Layer 3 of a small transformer language model trained on English Wikipedia (10 layers, counted from 0, width 96).
Take only the direct path to the model's output, skipping the later layers: a vector added to the residual stream pushes a token's score in proportion to its dot product with that token's output vector.

Output vectors of the tokens that the questions are about. A number n stands for n times 0.015.
" third": 3 1 -39 -28 -11 13 -20 7 27 11 23 -2 -19 -17 -16 -4 17 10 22 29 14 18 6 -20 -2 12 -5 -36 -5 -4 46 26 -49 33 3 24 -28 46 1 -10 44 -31 -26 13 25 -6 19 -25 15 -25 -8 -22 7 30 -18 6 -11 7 -2 10 -10 -18 25 -3 -13 0 1 2 17 9 -2 -19 18 23 19 -4 1 -10 -13 1 1 23 2 -9 -11 33 31 -5 17 -34 7 27 43 12 -21 14
"ournal": 15 -59 -39 -17 58 26 -37 46 -24 18 3 -26 -3 -14 20 48 -27 -4 10 31 -21 24 -28 9 41 -8 6 -20 33 -14 3 -5 -14 -16 34 -21 -36 1 -3 -1 -9 11 -41 46 37 35 23 38 -1 38 45 -70 10 -19 -24 -2 -22 -1 6 -17 -13 29 -44 -7 -5 -18 3 -19 19 -13 -14 -18 -8 58 -22 0 -12 23 39 -22 -16 4 12 -62 -34 -35 -15 19 30 49 62 -1 79 -15 -4 -3
"tain": 8 -25 -22 38 48 -10 -19 52 37 -25 -2 20 7 7 -22 9 16 -4 0 55 31 -21 -11 -26 71 -22 43 -20 4 17 78 -4 -40 -36 -40 -28 -8 44 22 -5 10 -37 -4 24 15 -22 -32 15 -1 -5 45 -44 -12 21 8 43 -9 -34 -9 -20 -12 -54 57 -3 5 -11 43 29 19 -6 16 -1 55 23 -3 -2 17 -4 -2 28 -55 34 11 -23 13 25 28 -18 -18 2 -14 -12 -57 -4 -40 20
"ortun": -29 52 -8 -8 63 42 -9 30 27 -40 -9 7 -49 -14 24 26 -1 23 -31 16 -5 -17 -29 -34 55 17 -67 -20 33 -11 9 -20 26 -2 83 20 -44 -24 -34 31 24 16 -3 -1 60 16 -30 -27 -27 49 60 3 -42 43 -1 13 -30 -46 26 38 -41 7 24 -7 -13 24 1 -6 18 -22 36 -5 -37 16 -41 -3 8 30 32 -26 4 -23 30 -3 -17 -29 -8 -9 -23 -17 -6 -2 -10 26 -7 12
"arge": 12 7 -50 -1 51 5 -26 -20 -9 -2 32 15 -60 28 -3 54 10 -42 -4 -19 48 19 2 -37 -24 -2 0 -5 -6 -27 5 15 -49 -23 19 -14 29 5 -3 -9 -19 9 38 -20 15 27 4 -2 -14 -1 37 -46 5 31 -36 6 8 -60 -12 11 55 13 -32 -4 -8 1 -21 22 3 -14 7 13 -1 50 -2 -2 -11 -54 25 11 -10 46 28 -10 22 11 12 -21 -32 19 17 -20 -10 28 6 -2
"ired": 39 42 -24 -38 38 20 26 15 26 31 14 -60 -33 38 19 -25 27 27 38 30 29 25 -19 27 -21 -37 -12 -23 25 -35 4 28 10 -31 9 51 2 16 -9 -23 4 16 2 -38 31 34 -11 12 -3 -13 21 -12 10 -28 -29 36 8 2 -2 21 -51 -36 26 -1 -21 31 -28 20 13 -16 -2 -16 30 -7 -26 2 19 -2 25 3 19 83 30 -39 15 -5 -13 -12 -10 -12 -8 -7 -32 54 -13 16
"atform": 9 25 -10 -41 52 21 -15 -9 13 -4 -26 -40 -68 -2 -35 16 -12 -30 51 -21 -1 16 -39 -24 3 -7 19 -19 -16 -72 -21 19 11 1 15 -44 11 -10 -8 -5 -11 26 51 -8 22 20 26 56 24 17 17 -11 -10 -7 -6 32 -4 9 21 30 6 -7 -46 -5 18 -38 -7 56 -20 51 20 7 -41 30 -2 -1 19 33 -4 7 4 72 29 -50 -10 -10 60 4 -11 9 65 -4 44 47 -65 41
" America": -29 16 29 27 0 8 9 -1 -37 48 26 -22 37 -11 24 17 -37 11 -4 41 16 1 -42 -17 -4 -5 -3 15 -3 -21 -18 -6 -3 -25 -23 -11 5 32 -13 -16 -5 17 -16 -46 -10 35 -22 7 -31 15 8 30 -46 4 -18 21 -2 13 -18 15 -20 53 -12 -5 -40 10 -1 -26 -5 -25 -5 32 36 -2 -8 1 29 -25 27 -12 -9 -6 8 8 -15 -20 17 -33 -6 20 19 -41 17 -27 -17 50
" organ": -15 9 -2 -24 -9 19 -4 -25 -13 20 5 -5 -16 -20 9 -15 -36 10 2 9 12 -6 32 -17 -8 15 6 1 13 -16 -6 -17 -30 12 -36 8 -27 18 4 5 32 -18 -21 17 13 19 13 34 17 10 1 -23 15 -21 14 -15 -3 -7 -1 -21 -18 9 -11 -4 19 8 -15 18 37 -13 2 15 24 18 3 -1 14 -27 19 -7 9 -9 -30 -33 -11 -21 -5 15 -12 28 9 12 -36 -19 -15 9
" Preceded": -1 10 -9 -7 24 -18 -17 22 -13 -25 -20 -65 13 59 -53 8 -27 -9 16 68 34 -16 -4 10 -10 -46 -18 -41 41 14 8 37 6 -5 -4 33 39 15 31 15 34 -5 -45 19 32 26 -12 -18 -19 -21 -9 -48 54 0 -28 9 41 -3 8 8 28 -10 27 -10 -24 -6 -20 -2 12 45 14 -4 -38 -8 8 6 -3 16 -37 50 30 -15 8 -68 -21 -93 29 -15 -47 -3 26 -26 37 19 -77 -12
"stitute": 2 -19 2 14 24 -41 -2 25 5 -1 10 -7 8 0 22 10 -9 -22 -23 52 -53 17 7 8 24 -24 0 -29 12 -46 60 -18 15 2 -28 -18 -25 46 5 -28 5 -2 -26 33 -54 26 4 -22 -37 13 84 -57 19 -20 -27 23 -4 19 -20 3 -44 -39 20 -11 33 -41 0 55 -11 5 35 -23 75 13 7 0 2 2 12 4 10 25 29 -22 -1 12 42 -30 21 35 9 -34 -28 2 -15 19
"ination": -6 -17 -13 -11 46 8 -43 47 -7 18 -3 -30 12 -22 -52 11 -41 -33 -14 -7 -29 -1 -12 6 23 13 -29 17 -39 11 35 14 -31 31 16 13 -2 -62 34 -33 2 -38 -43 -35 12 29 9 15 -10 6 31 -23 -17 -17 -25 -22 -17 -61 -18 2 -31 25 -30 -5 22 -15 -9 10 36 16 6 2 -14 -19 23 -2 -6 23 39 -14 -17 31 76 -4 44 23 -27 -12 -20 -36 44 -27 -6 39 -14 14
"urr": 13 -14 -8 26 46 48 -25 1 -30 22 -20 6 -19 0 -7 3 11 -39 39 -12 23 9 21 -23 1 24 15 -13 12 -19 7 8 21 -1 19 44 6 22 59 18 17 -12 10 -4 15 16 -21 -13 4 54 -22 10 23 -24 20 -7 12 0 27 11 35 -51 2 -7 18 11 25 8 45 -29 14 10 16 4 -12 -1 -48 10 23 11 -27 -1 -15 -3 -7 -15 4 -14 -19 -14 17 45 0 -11 34 2
" refer": -25 3 3 43 5 32 -34 8 -3 -1 -3 -1 -26 25 4 14 -5 -7 6 46 21 -34 19 -1 -1 23 30 -26 14 -20 8 35 17 -13 -20 0 38 -40 32 13 21 -2 -14 5 12 25 -1 -6 9 54 13 -12 13 -69 10 -16 9 -3 16 -57 -3 42 -12 6 -24 9 3 15 -50 14 15 -15 -14 42 -3 0 9 31 13 23 16 -32 -13 -52 3 -19 -25 -30 3 -25 29 -11 -13 -30 -27 -19
"ength": 11 9 -10 -37 47 45 -57 -13 33 -1 -43 -16 -42 59 -19 84 -17 17 12 10 -6 -38 -36 23 23 26 1 1 -33 -42 15 2 -21 26 45 7 -11 -29 -36 12 15 -2 12 0 8 9 -33 -6 16 27 -32 -13 10 -38 -22 28 4 -9 30 11 15 54 -16 1 2 -8 -6 -3 36 18 -23 -18 -11 43 39 -4 -20 -15 57 -18 -14 58 49 -63 -43 1 7 -29 9 7 38 12 60 56 -34 8
" million": 32 -25 -33 -43 11 20 1 21 37 -7 7 3 -42 21 18 64 9 10 12 -5 25 6 2 -13 -4 -2 5 -23 9 -17 62 17 -9 1 -8 14 18 17 0 -17 23 49 -4 21 3 51 6 51 2 15 -1 -4 -15 30 16 31 -26 -53 12 -13 -5 14 -9 -1 -22 -34 6 -9 38 -17 27 -11 -8 -38 -2 -1 -11 -6 -1 -30 25 -9 52 24 -5 19 6 -41 14 -1 -8 -16 53 27 -30 -17
"lymp": -6 -12 3 19 66 10 -36 28 18 9 -20 2 19 -19 8 42 -42 -6 65 24 -13 -12 26 -2 5 19 32 3 17 10 17 -16 -10 -2 24 -10 -34 43 -22 7 17 18 7 -2 37 -32 24 33 -50 -36 20 -56 2 -49 -35 18 -10 -12 33 5 -19 6 -27 -12 6 -63 -2 -20 26 -52 -3 -33 16 -6 -16 -2 21 -16 0 17 46 10 12 -3 -43 -31 -19 14 18 56 16 16 8 61 -26 65
"cription": 1 48 6 -32 54 22 1 1 41 -19 -50 5 -18 17 -40 27 -8 1 1 56 20 -14 29 8 -39 -21 -2 17 -32 -18 47 13 3 12 -5 10 -32 11 -11 -22 37 -5 -33 -11 -15 21 -1 -29 -39 -13 46 14 1 -48 -10 -44 22 -19 21 23 -20 58 2 -11 21 22 -3 22 29 -50 1 31 43 31 -7 0 -45 18 41 -3 -33 -10 50 -59 28 13 32 -15 -32 -5 -6 -17 12 20 -20 -15
"Gls": 21 47 -33 31 72 2 -67 26 -21 21 15 -2 -16 28 -2 -6 -8 32 48 56 9 5 54 -8 -1 16 0 -3 -25 -10 -3 15 3 -9 -57 -9 -4 3 -24 2 45 -12 20 -10 -55 87 9 21 -52 9 21 -9 -13 -11 0 28 20 -33 32 69 -23 17 31 -7 -21 5 15 0 -33 8 23 27 22 28 -14 -1 -14 67 33 -30 16 6 -29 -24 -16 -9 27 -10 16 -38 10 -57 27 15 -78 35

Output weights of attention head 0. The head adds the sum of these rows, row i times number i of z. A number n stands for n times 0.013.
o0: -29 28 2 34 26 -10 50 -28 79 12 3 -33 28 -22 -6 0 15 -30 -2 26 3 41 -4 17 9 2 12 28 -21 -31 -19 -13 -9 -20 36 -36 -26 10 -48 50 35 9 -17 -32 -87 -37 42 43 -5 11 6 18 20 -33 -7 3 58 1 4 20 -2 53 7 53 -6 11 -7 39 6 -36 -10 30 73 -2 35 -70 -12 10 -39 -4 9 17 -11 6 4 -30 28 14 30 -27 5 -12 11 -5 6 38
o1: 7 -40 37 10 25 -17 -5 52 -1 7 23 29 40 -15 -20 -52 -24 -12 13 -21 9 15 -28 5 -23 37 -5 19 -28 -9 3 -21 30 9 12 -16 25 7 -14 -16 -5 -5 27 -29 53 38 45 40 6 -8 -3 -36 -12 -14 3 -13 3 -9 15 3 2 63 -15 -3 -22 0 18 17 -9 5 62 3 -34 0 58 -26 -8 6 25 -28 11 8 -49 18 40 21 9 47 25 38 21 24 32 8 11 0
o2: -11 2 -6 32 24 15 -15 -22 -56 -3 5 -24 -31 29 -5 -9 13 -4 -21 -28 3 11 -4 35 -11 -5 -52 3 -11 -3 1 2 -18 -40 0 12 11 -10 4 21 2 10 42 -32 -4 16 14 4 21 39 -17 14 4 -12 -28 -45 21 -5 -15 13 -18 -17 -19 -11 12 32 -8 27 -25 18 -4 -5 -18 40 12 0 6 26 34 -6 -42 4 24 10 19 17 -7 0 -12 40 15 47 2 -21 22 -11
o3: 11 7 -23 -19 -31 -8 -17 3 3 31 22 59 -11 -33 26 -11 -13 -22 1 -7 -19 -36 12 6 -47 20 17 -9 37 -28 26 7 -2 3 6 33 -5 37 24 -25 2 -4 -13 29 32 16 -6 28 -4 -21 -27 -23 10 28 21 13 18 14 -19 17 -7 17 30 1 19 7 42 -31 -15 -12 13 6 -6 -18 -20 17 -14 20 -60 7 -11 -8 -10 -25 5 49 -32 19 -17 1 5 4 -32 44 -49 10
o4: -50 -9 13 12 34 -36 -4 14 6 -11 -23 -3 -8 5 -9 -23 -21 -11 34 -10 12 -36 3 10 -50 -28 16 6 -9 20 -18 11 -12 11 -41 4 -24 -30 -6 4 -9 13 29 -13 -18 26 16 16 -50 -14 -8 12 -16 2 -30 35 -13 18 -21 30 21 -3 3 -42 19 4 -27 -5 -43 -34 7 11 -16 13 11 -45 0 -21 -19 25 -10 28 30 0 34 0 -8 6 33 -26 -12 -3 -37 18 -11 0
o5: -14 5 -34 -2 -17 48 -3 3 6 0 10 -3 -10 -29 -5 1 19 1 32 1 32 6 13 -12 5 2 -16 -30 -13 4 9 -2 -7 -13 6 21 0 17 -21 38 31 -11 -19 -17 33 -3 35 38 14 27 16 5 -3 -42 1 -16 18 13 -42 1 11 -31 29 16 -10 34 12 -7 6 -15 -36 3 11 14 13 -16 -19 -5 25 45 -18 -2 3 -13 24 5 20 -26 4 -35 9 0 -19 -2 23 7
o6: -27 -12 30 -1 9 -8 32 67 -32 -15 13 4 -10 -26 20 5 -9 20 9 -3 7 -35 3 25 -4 1 -24 23 24 0 39 11 -28 13 5 20 -7 17 16 8 1 -64 -33 3 -4 -25 -40 -1 -20 -6 31 9 7 29 -8 12 -19 -2 -11 -2 -1 11 -35 -8 -17 -12 37 8 0 -10 3 -17 15 -1 2 19 -22 33 -34 9 11 -29 -6 16 -11 -26 -4 -16 -13 27 -37 -8 -16 -6 20 1
o7: 12 22 6 -39 23 -23 3 -68 32 7 -29 -11 -1 8 0 -41 -10 7 -2 2 15 36 -1 2 5 -7 32 7 22 -7 -22 -6 31 5 -11 14 6 2 9 0 14 -22 24 -5 -5 51 15 27 -3 -13 -10 -16 19 -23 -10 11 5 -14 0 16 -9 59 -30 15 -44 15 -18 -2 -11 -10 4 14 9 5 5 -16 3 -21 -3 -15 25 39 -28 6 45 -31 29 51 -8 27 -6 -7 -11 -24 -7 34
o8: 25 -20 23 31 -30 -5 13 -37 31 31 -17 -11 -21 14 10 -17 8 6 37 18 5 -14 -13 -5 -4 0 19 -35 -37 20 -9 44 -10 11 26 60 -9 17 49 32 -13 -30 -19 -78 29 15 20 27 38 -40 -26 -26 -7 -29 21 3 43 25 17 -22 -28 45 19 17 -4 17 6 16 26 37 -5 19 -15 7 -1 -23 -29 15 65 8 -5 8 -3 -10 27 -32 -21 -22 15 -9 31 30 3 -8 10 17
o9: 40 23 15 11 15 -18 65 0 7 8 47 10 2 2 1 -2 18 9 -13 -47 -13 4 -28 23 3 2 16 30 -8 -3 20 1 -27 33 13 47 14 11 29 -19 28 12 15 18 7 -1 26 23 -5 -7 3 39 61 22 -11 5 -9 15 16 -20 53 -8 -27 11 12 -18 -48 27 -1 -17 7 21 -19 -1 49 -62 27 33 -66 -3 -7 -7 -10 4 -16 20 24 8 3 -20 12 -8 4 -38 18 15
o10: -4 11 -7 -18 -42 -12 32 -12 43 15 -3 -44 -55 -4 19 25 -49 39 3 9 -2 7 -23 4 12 11 2 -1 31 -9 8 -1 -2 -15 -5 12 -23 -24 26 -2 -1 -43 3 11 -25 14 10 -21 -6 0 9 -30 -31 -8 2 9 -23 -41 -44 -23 -19 -13 2 -10 -20 -19 13 3 27 -19 -45 8 0 -68 6 0 -53 22 37 -7 23 -29 14 27 38 -43 -19 -26 15 -25 5 16 19 27 -15 33
o11: 5 20 -35 14 -67 39 1 -40 -30 7 0 66 -6 47 9 2 14 0 -8 30 -28 47 17 1 -24 -7 -12 -20 -37 13 -12 -4 13 0 -8 20 42 16 13 -9 76 30 -2 -24 -18 -12 3 -16 -8 31 -14 -47 38 -11 52 2 -5 35 5 6 -9 77 33 -93 -9 -1 -26 49 -42 -12 -3 6 20 -6 42 18 -44 5 7 43 -26 23 -19 -29 -5 25 29 -20 15 -28 -15 -1 -36 -6 -61 20
o12: 1 -2 26 -4 1 29 36 -8 4 -2 -9 11 5 -39 2 4 14 19 -27 -52 -7 -8 -8 -2 9 -11 -3 24 -14 -26 29 -9 2 37 31 -37 -22 -12 5 -3 -12 -48 -1 8 -12 18 -7 11 -40 -12 10 4 22 28 -16 -16 -31 -15 23 28 -20 39 0 -6 -29 11 30 22 21 -41 12 6 -12 -20 43 2 4 -2 -22 -22 12 -19 5 27 9 6 26 48 7 36 -20 -11 2 -30 0 17
o13: 0 -5 13 -27 -26 -2 -20 7 46 4 -2 10 41 19 -24 7 -22 28 9 -39 35 -11 -18 -16 10 -8 32 -20 42 45 25 -5 -29 -3 23 16 -18 -31 18 -53 -7 -29 -8 17 -7 3 -1 22 34 -31 -46 -25 12 1 -1 -6 5 -22 -46 2 38 -20 -13 -24 -7 -35 -18 -1 39 47 -13 30 -34 -11 83 -29 2 28 10 -20 5 24 24 -49 33 19 -4 15 1 -6 8 50 21 9 26 16
o14: 0 4 9 22 41 -6 16 15 -24 -5 -11 3 -19 3 20 34 -19 13 9 -2 -6 15 -9 -34 -25 16 25 2 -10 -27 17 2 32 -17 -25 -24 -4 31 3 -47 -4 -34 9 -23 -5 16 -8 13 -14 -38 37 -7 31 -10 25 -14 -9 -13 7 6 -4 9 -2 5 -36 -4 47 9 -28 9 13 -18 -24 17 -2 -28 -26 -5 7 24 12 5 -9 11 -18 -3 2 4 3 -6 -22 -33 -14 -19 12 -10
o15: -9 19 6 -24 -36 34 1 -31 -16 33 -20 -22 -13 -19 -29 -26 -20 26 6 0 -21 2 21 -14 25 -19 -14 -1 -23 25 23 -26 -28 -43 -26 8 0 -24 4 -32 6 -19 26 -4 -27 23 3 -15 -14 -20 -16 -28 -2 19 -16 3 -8 -17 47 13 -27 -21 -34 -16 -17 -21 -23 -15 15 20 -9 18 8 -25 -11 3 -1 -11 27 3 1 -2 13 25 12 -14 18 -20 14 -8 -10 1 -2 -38 -28 -15
o16: -8 16 42 30 -36 21 6 18 16 10 0 27 21 -28 -3 -3 -21 7 35 -7 -6 1 5 -16 18 -24 26 -20 -41 18 10 6 24 17 -23 -11 12 9 -14 15 0 21 19 23 37 12 54 -27 -31 -27 -13 -34 28 12 44 -19 -42 -2 -4 26 -2 -4 16 16 -22 20 -5 -11 1 1 33 6 18 -34 21 9 -6 15 11 -16 30 -36 10 -34 -2 36 5 16 -20 -1 -20 -37 -11 18 -12 26
o17: 27 -15 -15 15 -26 22 7 22 -51 -32 -19 10 -26 -12 38 43 -6 -26 -28 -11 -19 4 1 3 24 -39 -41 -30 2 28 -7 -7 -6 17 13 -4 -4 30 -10 -35 10 36 -14 -31 10 -33 13 1 -12 -27 -5 39 12 -47 16 -6 -19 -1 18 3 -34 9 4 -36 -30 -5 -3 36 -35 -10 19 -41 6 0 8 1 4 2 5 5 23 -34 0 61 -33 -6 10 53 -9 32 -13 -15 12 -21 21 17
o18: -11 -3 6 -32 -36 40 28 20 -21 -31 -47 4 14 -7 11 -3 28 22 14 18 7 12 3 6 -15 -11 -32 5 -27 24 -5 7 40 -1 3 -8 -14 -13 5 -6 11 29 10 27 -16 4 -26 16 -11 6 -4 -9 29 -3 25 8 -3 16 18 15 -30 -6 -9 -34 11 -9 -17 30 -24 -32 15 34 48 -5 -60 17 25 -16 17 -35 -15 -4 16 5 2 -1 10 -13 -18 4 -10 38 41 2 -8 10
o19: 15 -25 22 -21 43 13 31 16 42 -9 -7 -29 44 13 -5 42 12 -2 -3 -25 19 24 9 1 -3 -4 -21 8 1 24 -5 -33 22 -27 -3 -25 -7 -30 17 -12 -11 12 13 67 22 -19 43 8 -29 -19 22 -54 11 10 -12 14 -39 13 -13 26 5 -22 7 -1 13 -5 -6 -9 -31 -20 -30 5 2 -15 5 -26 19 20 7 -11 5 6 6 7 -11 -5 14 28 8 33 -9 17 22 6 16 19
o20: 7 8 -41 -22 -21 -1 -20 -9 -26 2 -13 0 2 4 22 -42 40 -57 -31 -10 -8 -9 -5 9 -26 14 15 -50 19 9 -18 23 7 4 -3 -2 54 13 26 -47 7 -9 3 -19 -4 40 28 32 40 5 -25 9 -32 0 -9 14 11 5 10 27 10 -15 -57 22 -32 5 31 -19 30 2 34 -5 -53 -15 -54 33 -12 -21 25 -26 -13 -4 -17 -2 1 8 22 -36 -24 50 1 -4 -31 0 -41 -11
o21: 20 -6 -8 13 -20 5 -42 20 -7 39 -1 -11 -26 4 -29 24 -1 30 -13 23 2 -33 39 0 -37 0 1 -39 12 3 10 -26 -10 9 4 14 -27 -2 47 -42 10 -44 -11 34 -28 43 -18 -31 -46 -2 -11 -46 44 -6 28 19 -18 -38 4 -6 13 30 30 -46 10 -24 44 4 14 -8 -6 -27 28 -16 -15 -53 -9 14 26 10 41 7 -22 -31 19 -19 -19 19 -7 48 3 56 23 14 -8 -36
o22: 21 30 -21 -29 0 -31 -27 20 29 -27 -28 -26 -21 28 -28 -1 -10 11 -6 9 3 23 -35 25 -1 -36 22 31 30 -7 -30 34 17 3 -9 39 -14 -19 -10 -54 9 49 26 4 50 -16 31 26 31 2 -15 40 21 12 -3 -40 -37 -13 -9 -7 -11 -21 -19 30 40 -46 -42 40 -4 1 12 6 -32 40 18 -24 -9 -3 40 21 -29 28 38 11 -4 27 0 -26 -6 -13 10 11 15 26 37 -21
o23: -5 -21 -31 -13 -7 -1 13 27 21 -28 15 -22 53 2 -25 19 -23 -11 28 51 4 31 26 -54 28 -14 25 -9 28 -7 21 -8 18 -41 -37 -3 19 10 -6 17 0 21 46 11 -15 9 13 -16 -18 17 11 -49 1 -6 13 -22 23 17 15 24 23 28 -64 42 -5 4 23 -48 5 -37 67 -27 7 -18 -19 16 13 -6 1 1 5 20 -43 -5 73 24 36 -11 44 33 -20 -18 44 -12 -18 26
o24: -26 -2 22 -15 18 -6 20 -16 -23 -20 16 11 -10 -13 -2 9 -35 8 17 -9 9 28 38 8 21 35 -22 46 30 -8 61 -12 6 -4 6 12 10 -28 -1 25 3 26 -37 9 -6 9 -1 15 -9 11 25 14 -13 -2 12 16 0 -17 -11 -15 0 9 -2 42 24 17 -17 -34 11 23 -20 9 16 37 17 12 0 -4 -6 -14 5 1 2 -24 -5 -25 3 -28 5 19 -24 5 7 -27 13 11
o25: -28 23 -14 27 0 -10 -1 5 28 18 -20 27 18 5 -53 -65 -5 16 5 29 -10 11 -30 6 38 -7 14 16 39 7 -7 9 -19 0 27 10 25 -14 11 -6 -21 -30 -5 3 15 25 -21 11 -36 -4 -49 -5 4 -4 -21 -8 48 15 23 14 18 -9 -9 -4 -9 42 29 14 8 26 2 17 -20 -4 9 7 43 30 -70 41 -7 -5 -38 -37 22 17 9 -4 -10 -4 13 -26 -22 -21 -6 2
o26: -46 11 -11 -1 53 8 -1 30 6 2 -29 -37 3 -13 9 -12 -26 13 3 11 -1 18 -14 20 19 -18 -26 1 -9 -32 29 21 -22 -72 24 20 -15 25 55 15 -31 14 3 -24 -33 3 -61 -9 38 -15 -33 -47 -28 16 -10 39 26 -5 -19 -13 27 -50 1 -30 -27 -38 -7 20 -11 -2 8 -2 17 2 49 13 -15 6 -19 59 7 -27 32 22 24 -39 -9 -5 -1 23 -17 -19 20 -19 -9 26
o27: 11 -9 -42 16 -7 24 31 -7 -13 16 13 65 -33 -41 -7 26 18 1 -5 5 1 -29 5 21 10 -4 -27 -36 -14 -24 -2 17 -31 -4 30 25 -4 0 -14 47 -24 -36 -25 -32 2 7 -12 -6 3 29 14 22 -5 20 -4 -4 27 -27 21 -20 -18 -17 35 26 -8 -18 4 -30 31 -2 -6 13 7 9 -12 -23 9 7 9 2 6 4 -12 -6 3 4 -8 -48 -2 15 -30 0 -20 44 -3 -5
o28: -5 18 9 -6 10 20 -39 20 4 -21 24 -9 3 1 -11 43 -23 20 -3 -6 29 19 -20 -19 -6 -14 -20 75 38 -9 56 -35 -15 -23 2 10 27 -21 -4 10 -18 37 -22 -30 32 1 7 0 2 4 -42 18 1 12 17 27 -2 -23 13 9 10 -4 -26 11 13 9 -6 9 7 -59 13 18 -68 12 64 -17 4 1 15 38 20 -6 18 10 39 -23 30 28 -25 11 -38 -60 26 -19 3 16
o29: -12 8 -6 4 -1 17 -10 8 6 14 36 -15 1 -15 -27 14 13 1 33 6 22 23 8 -53 -23 50 20 32 2 -13 41 2 6 -38 -7 78 -6 11 3 -19 31 -5 -2 2 44 35 -16 21 -10 28 0 -10 59 -32 10 -16 5 -7 -13 1 43 0 32 -4 27 19 23 -22 -17 10 -18 -12 -26 10 -14 2 -5 12 0 -8 -10 -9 -5 -65 19 11 28 -2 44 6 -21 15 9 24 10 -31
o30: 35 -32 25 3 -55 -4 5 16 -42 15 33 -24 14 -32 -29 1 -17 33 9 -21 33 -28 -6 -52 -34 11 -10 -28 -11 -17 -6 -23 -5 -16 17 13 2 23 29 -47 -3 -17 -12 2 60 4 7 -4 57 -12 6 3 5 -2 -7 -2 8 -2 -3 -6 32 5 2 -27 -39 43 -15 16 47 -20 19 -28 15 -11 19 -37 20 19 34 5 -20 -12 14 -16 15 -29 16 48 -9 -12 -24 31 -9 25 8 -2
o31: -6 -17 11 -26 -44 -27 10 -29 0 32 15 -75 11 4 -36 19 -16 26 -20 -26 -14 7 -23 -14 17 -21 17 -15 -12 19 -5 -35 -3 -36 17 -12 17 29 22 -5 22 34 6 17 -29 46 5 18 -11 -25 -46 -3 -2 7 -6 -10 -32 29 -1 -20 -22 17 -50 3 -20 1 50 28 3 -10 -10 8 8 46 -27 35 9 -21 -19 9 -11 27 -33 19 -24 -31 16 43 -12 44 -14 -3 11 -64 -22 6

Each question shows a token from some text and the vector z that the head gathered there. A number n stands for n times 0.027.

" Canadian": 18 -6 -13 2 0 1 -10 24 9 2 32 31 3 -6 -4 23 2 19 17 1 -10 17 7 -4 -8 -7 -15 -7 -3 -13 4 4
Which of these tokens does it push up most? "cription"

" as": -13 5 -7 14 -17 2 2 -6 22 15 -7 19 25 -5 9 5 -9 11 12 -14 8 7 2 -21 -11 0 -15 -2 -20 29 23 11
Pushed down most: "lymp"

"ands": 15 6 -7 -30 6 31 -6 -7 -1 -17 18 -22 -4 34 -6 12 -1 -8 -25 8 -14 -7 13 8 20 -9 -15 11 8 17 21 -4
Which three tokens does it push up most, strongest first? "ination", "ength", "ournal"

"ranch": 28 -42 7 -15 2 31 13 -21 7 -12 18 1 -31 -40 3 -4 0 6 -3 -3 3 -12 24 -3 6 -14 35 27 -8 -1 -36 -34
Pushed down most: " organ"

" the": -4 -4 -10 18 -17 -16 -8 17 -2 -5 2 19 7 -9 4 -2 -2 18 1 -9 24 16 -8 -2 -7 -11 -23 2 -14 -16 -1 15
Which of these tokens does it push up most? " organ"

" resc": 2 -2 4 8 7 12 -3 0 -16 4 6 5 6 7 1 0 4 -18 -17 -7 -3 -7 -4 0 4 -3 -2 1 14 11 12 -14
Which two tokens does it push up most, strongest first? "arge", "ination"

" qualifying": 14 -4 -6 -2 -11 3 -14 19 25 -5 16 5 -5 5 -15 12 0 -9 8 2 0 -3 6 4 -2 -3 -2 10 0 -10 2 0
Which two tokens does it push up most, strongest first? "ired", "ength"

" /": -11 9 -20 5 12 -9 10 -6 -6 16 -10 -10 12 -8 17 -1 2 3 -8 7 8 -2 1 -1 -8 2 -12 -1 -1 8 5 0
Which two tokens does it push up most, strongest first? "lymp", " million"

" cover": 5 13 7 0 2 21 -3 9 24 15 15 18 0 28 5 11 8 5 3 6 -13 20 16 3 -11 -13 2 -5 15 21 35 1
Which of these tokens does it push up most? " third"

" when": -15 2 -23 18 -22 4 0 13 -4 -12 -2 14 5 12 3 16 5 7 13 0 27 8 -2 11 -1 11 -6 1 7 17 9 -9
Which of these tokens does it push up most? " million"

"pret": 21 -11 19 -1 -1 11 20 -4 23 -3 35 -1 7 -8 21 28 -23 7 12 -18 2 -2 15 -22 8 -19 15 -4 -15 13 23 12
Which of these tokens does it push up most? "ired"

" former": 0 -33 -6 -19 -14 4 -2 15 4 7 -20 27 -8 -11 -1 2 -6 24 23 14 -9 15 -6 14 -8 -6 -7 -5 -13 1 3 12
Which of these tokens does it push up most? "stitute"

"in": -1 -37 23 -16 22 36 -12 -25 -6 -30 13 -8 -41 0 -16 -10 -3 -18 9 -13 -33 -32 8 10 22 -31 46 41 3 7 -13 -31
Pushed down most: " organ"

".": -17 1 -14 21 -20 7 8 4 -8 -18 14 -4 15 -8 16 6 10 9 -11 -5 24 25 -17 19 10 -17 -17 7 -3 15 18 -3
Which of these tokens does it push up most? " million"

" ad": 9 0 11 1 9 15 -7 -2 3 -2 16 14 -6 1 3 6 -1 -13 4 -3 1 8 2 3 -10 -12 15 -2 2 8 11 6
Which of these tokens does it push up most? "ired"

" awarded": -8 1 5 5 -3 20 -6 4 16 5 -18 17 -9 -3 -3 8 5 -2 5 -2 19 8 2 7 -14 1 3 0 -13 12 11 5
Which of these tokens does it push up most? "urr"

" car": 12 -2 1 0 7 12 -11 10 10 -14 38 23 -9 27 11 12 4 -1 -5 -1 -21 30 12 10 7 -23 16 5 28 6 18 -18
Pushed down most: " America"

"SA": 32 -34 -11 -9 6 0 3 -6 1 -18 26 8 3 -35 1 -2 7 35 15 1 -29 6 -3 -15 -20 -16 6 14 -12 -22 -21 -17
Which three tokens does it push up most, strongest first? "stitute", "ortun", "cription"

"\n": -28 -9 -16 15 -24 0 0 1 -6 -20 8 9 12 -15 -3 8 12 -7 -4 6 11 5 -15 10 7 -10 -11 -9 5 6 9 20
Which of these tokens does it push up most? " million"

" a": 8 -31 4 -13 -6 26 -6 11 11 27 -14 25 -19 -4 -7 0 -6 22 14 10 -9 2 10 -2 -9 -10 0 -4 -21 9 4 -5
Which of these tokens does it push up most? "ired"

" one": -7 0 -5 12 -26 -10 -3 22 -3 -10 -11 27 9 -25 6 17 -4 18 18 -15 26 -11 2 9 9 3 2 1 23 26 12 11
Which of these tokens does it push up most? " America"

"-": 33 -3 24 -38 -3 -1 -14 2 13 24 26 -11 11 10 3 14 -25 20 29 18 -45 -14 30 -28 12 -19 7 -24 23 -10 -11 -5
Which of these tokens does it push up most? "ength"

" D": 7 29 -17 -5 11 -27 33 18 -30 46 -10 -86 37 0 27 -15 -27 12 -19 8 -13 -10 -10 -5 8 26 0 -14 24 9 9 16
Pushed down most: " refer"

" ut": -11 8 5 2 -5 -3 10 2 -17 13 -17 -6 6 -1 13 -9 -17 12 -8 -6 1 -15 0 6 13 -3 4 -13 23 4 15 8
Which of these tokens does it push up most? "arge"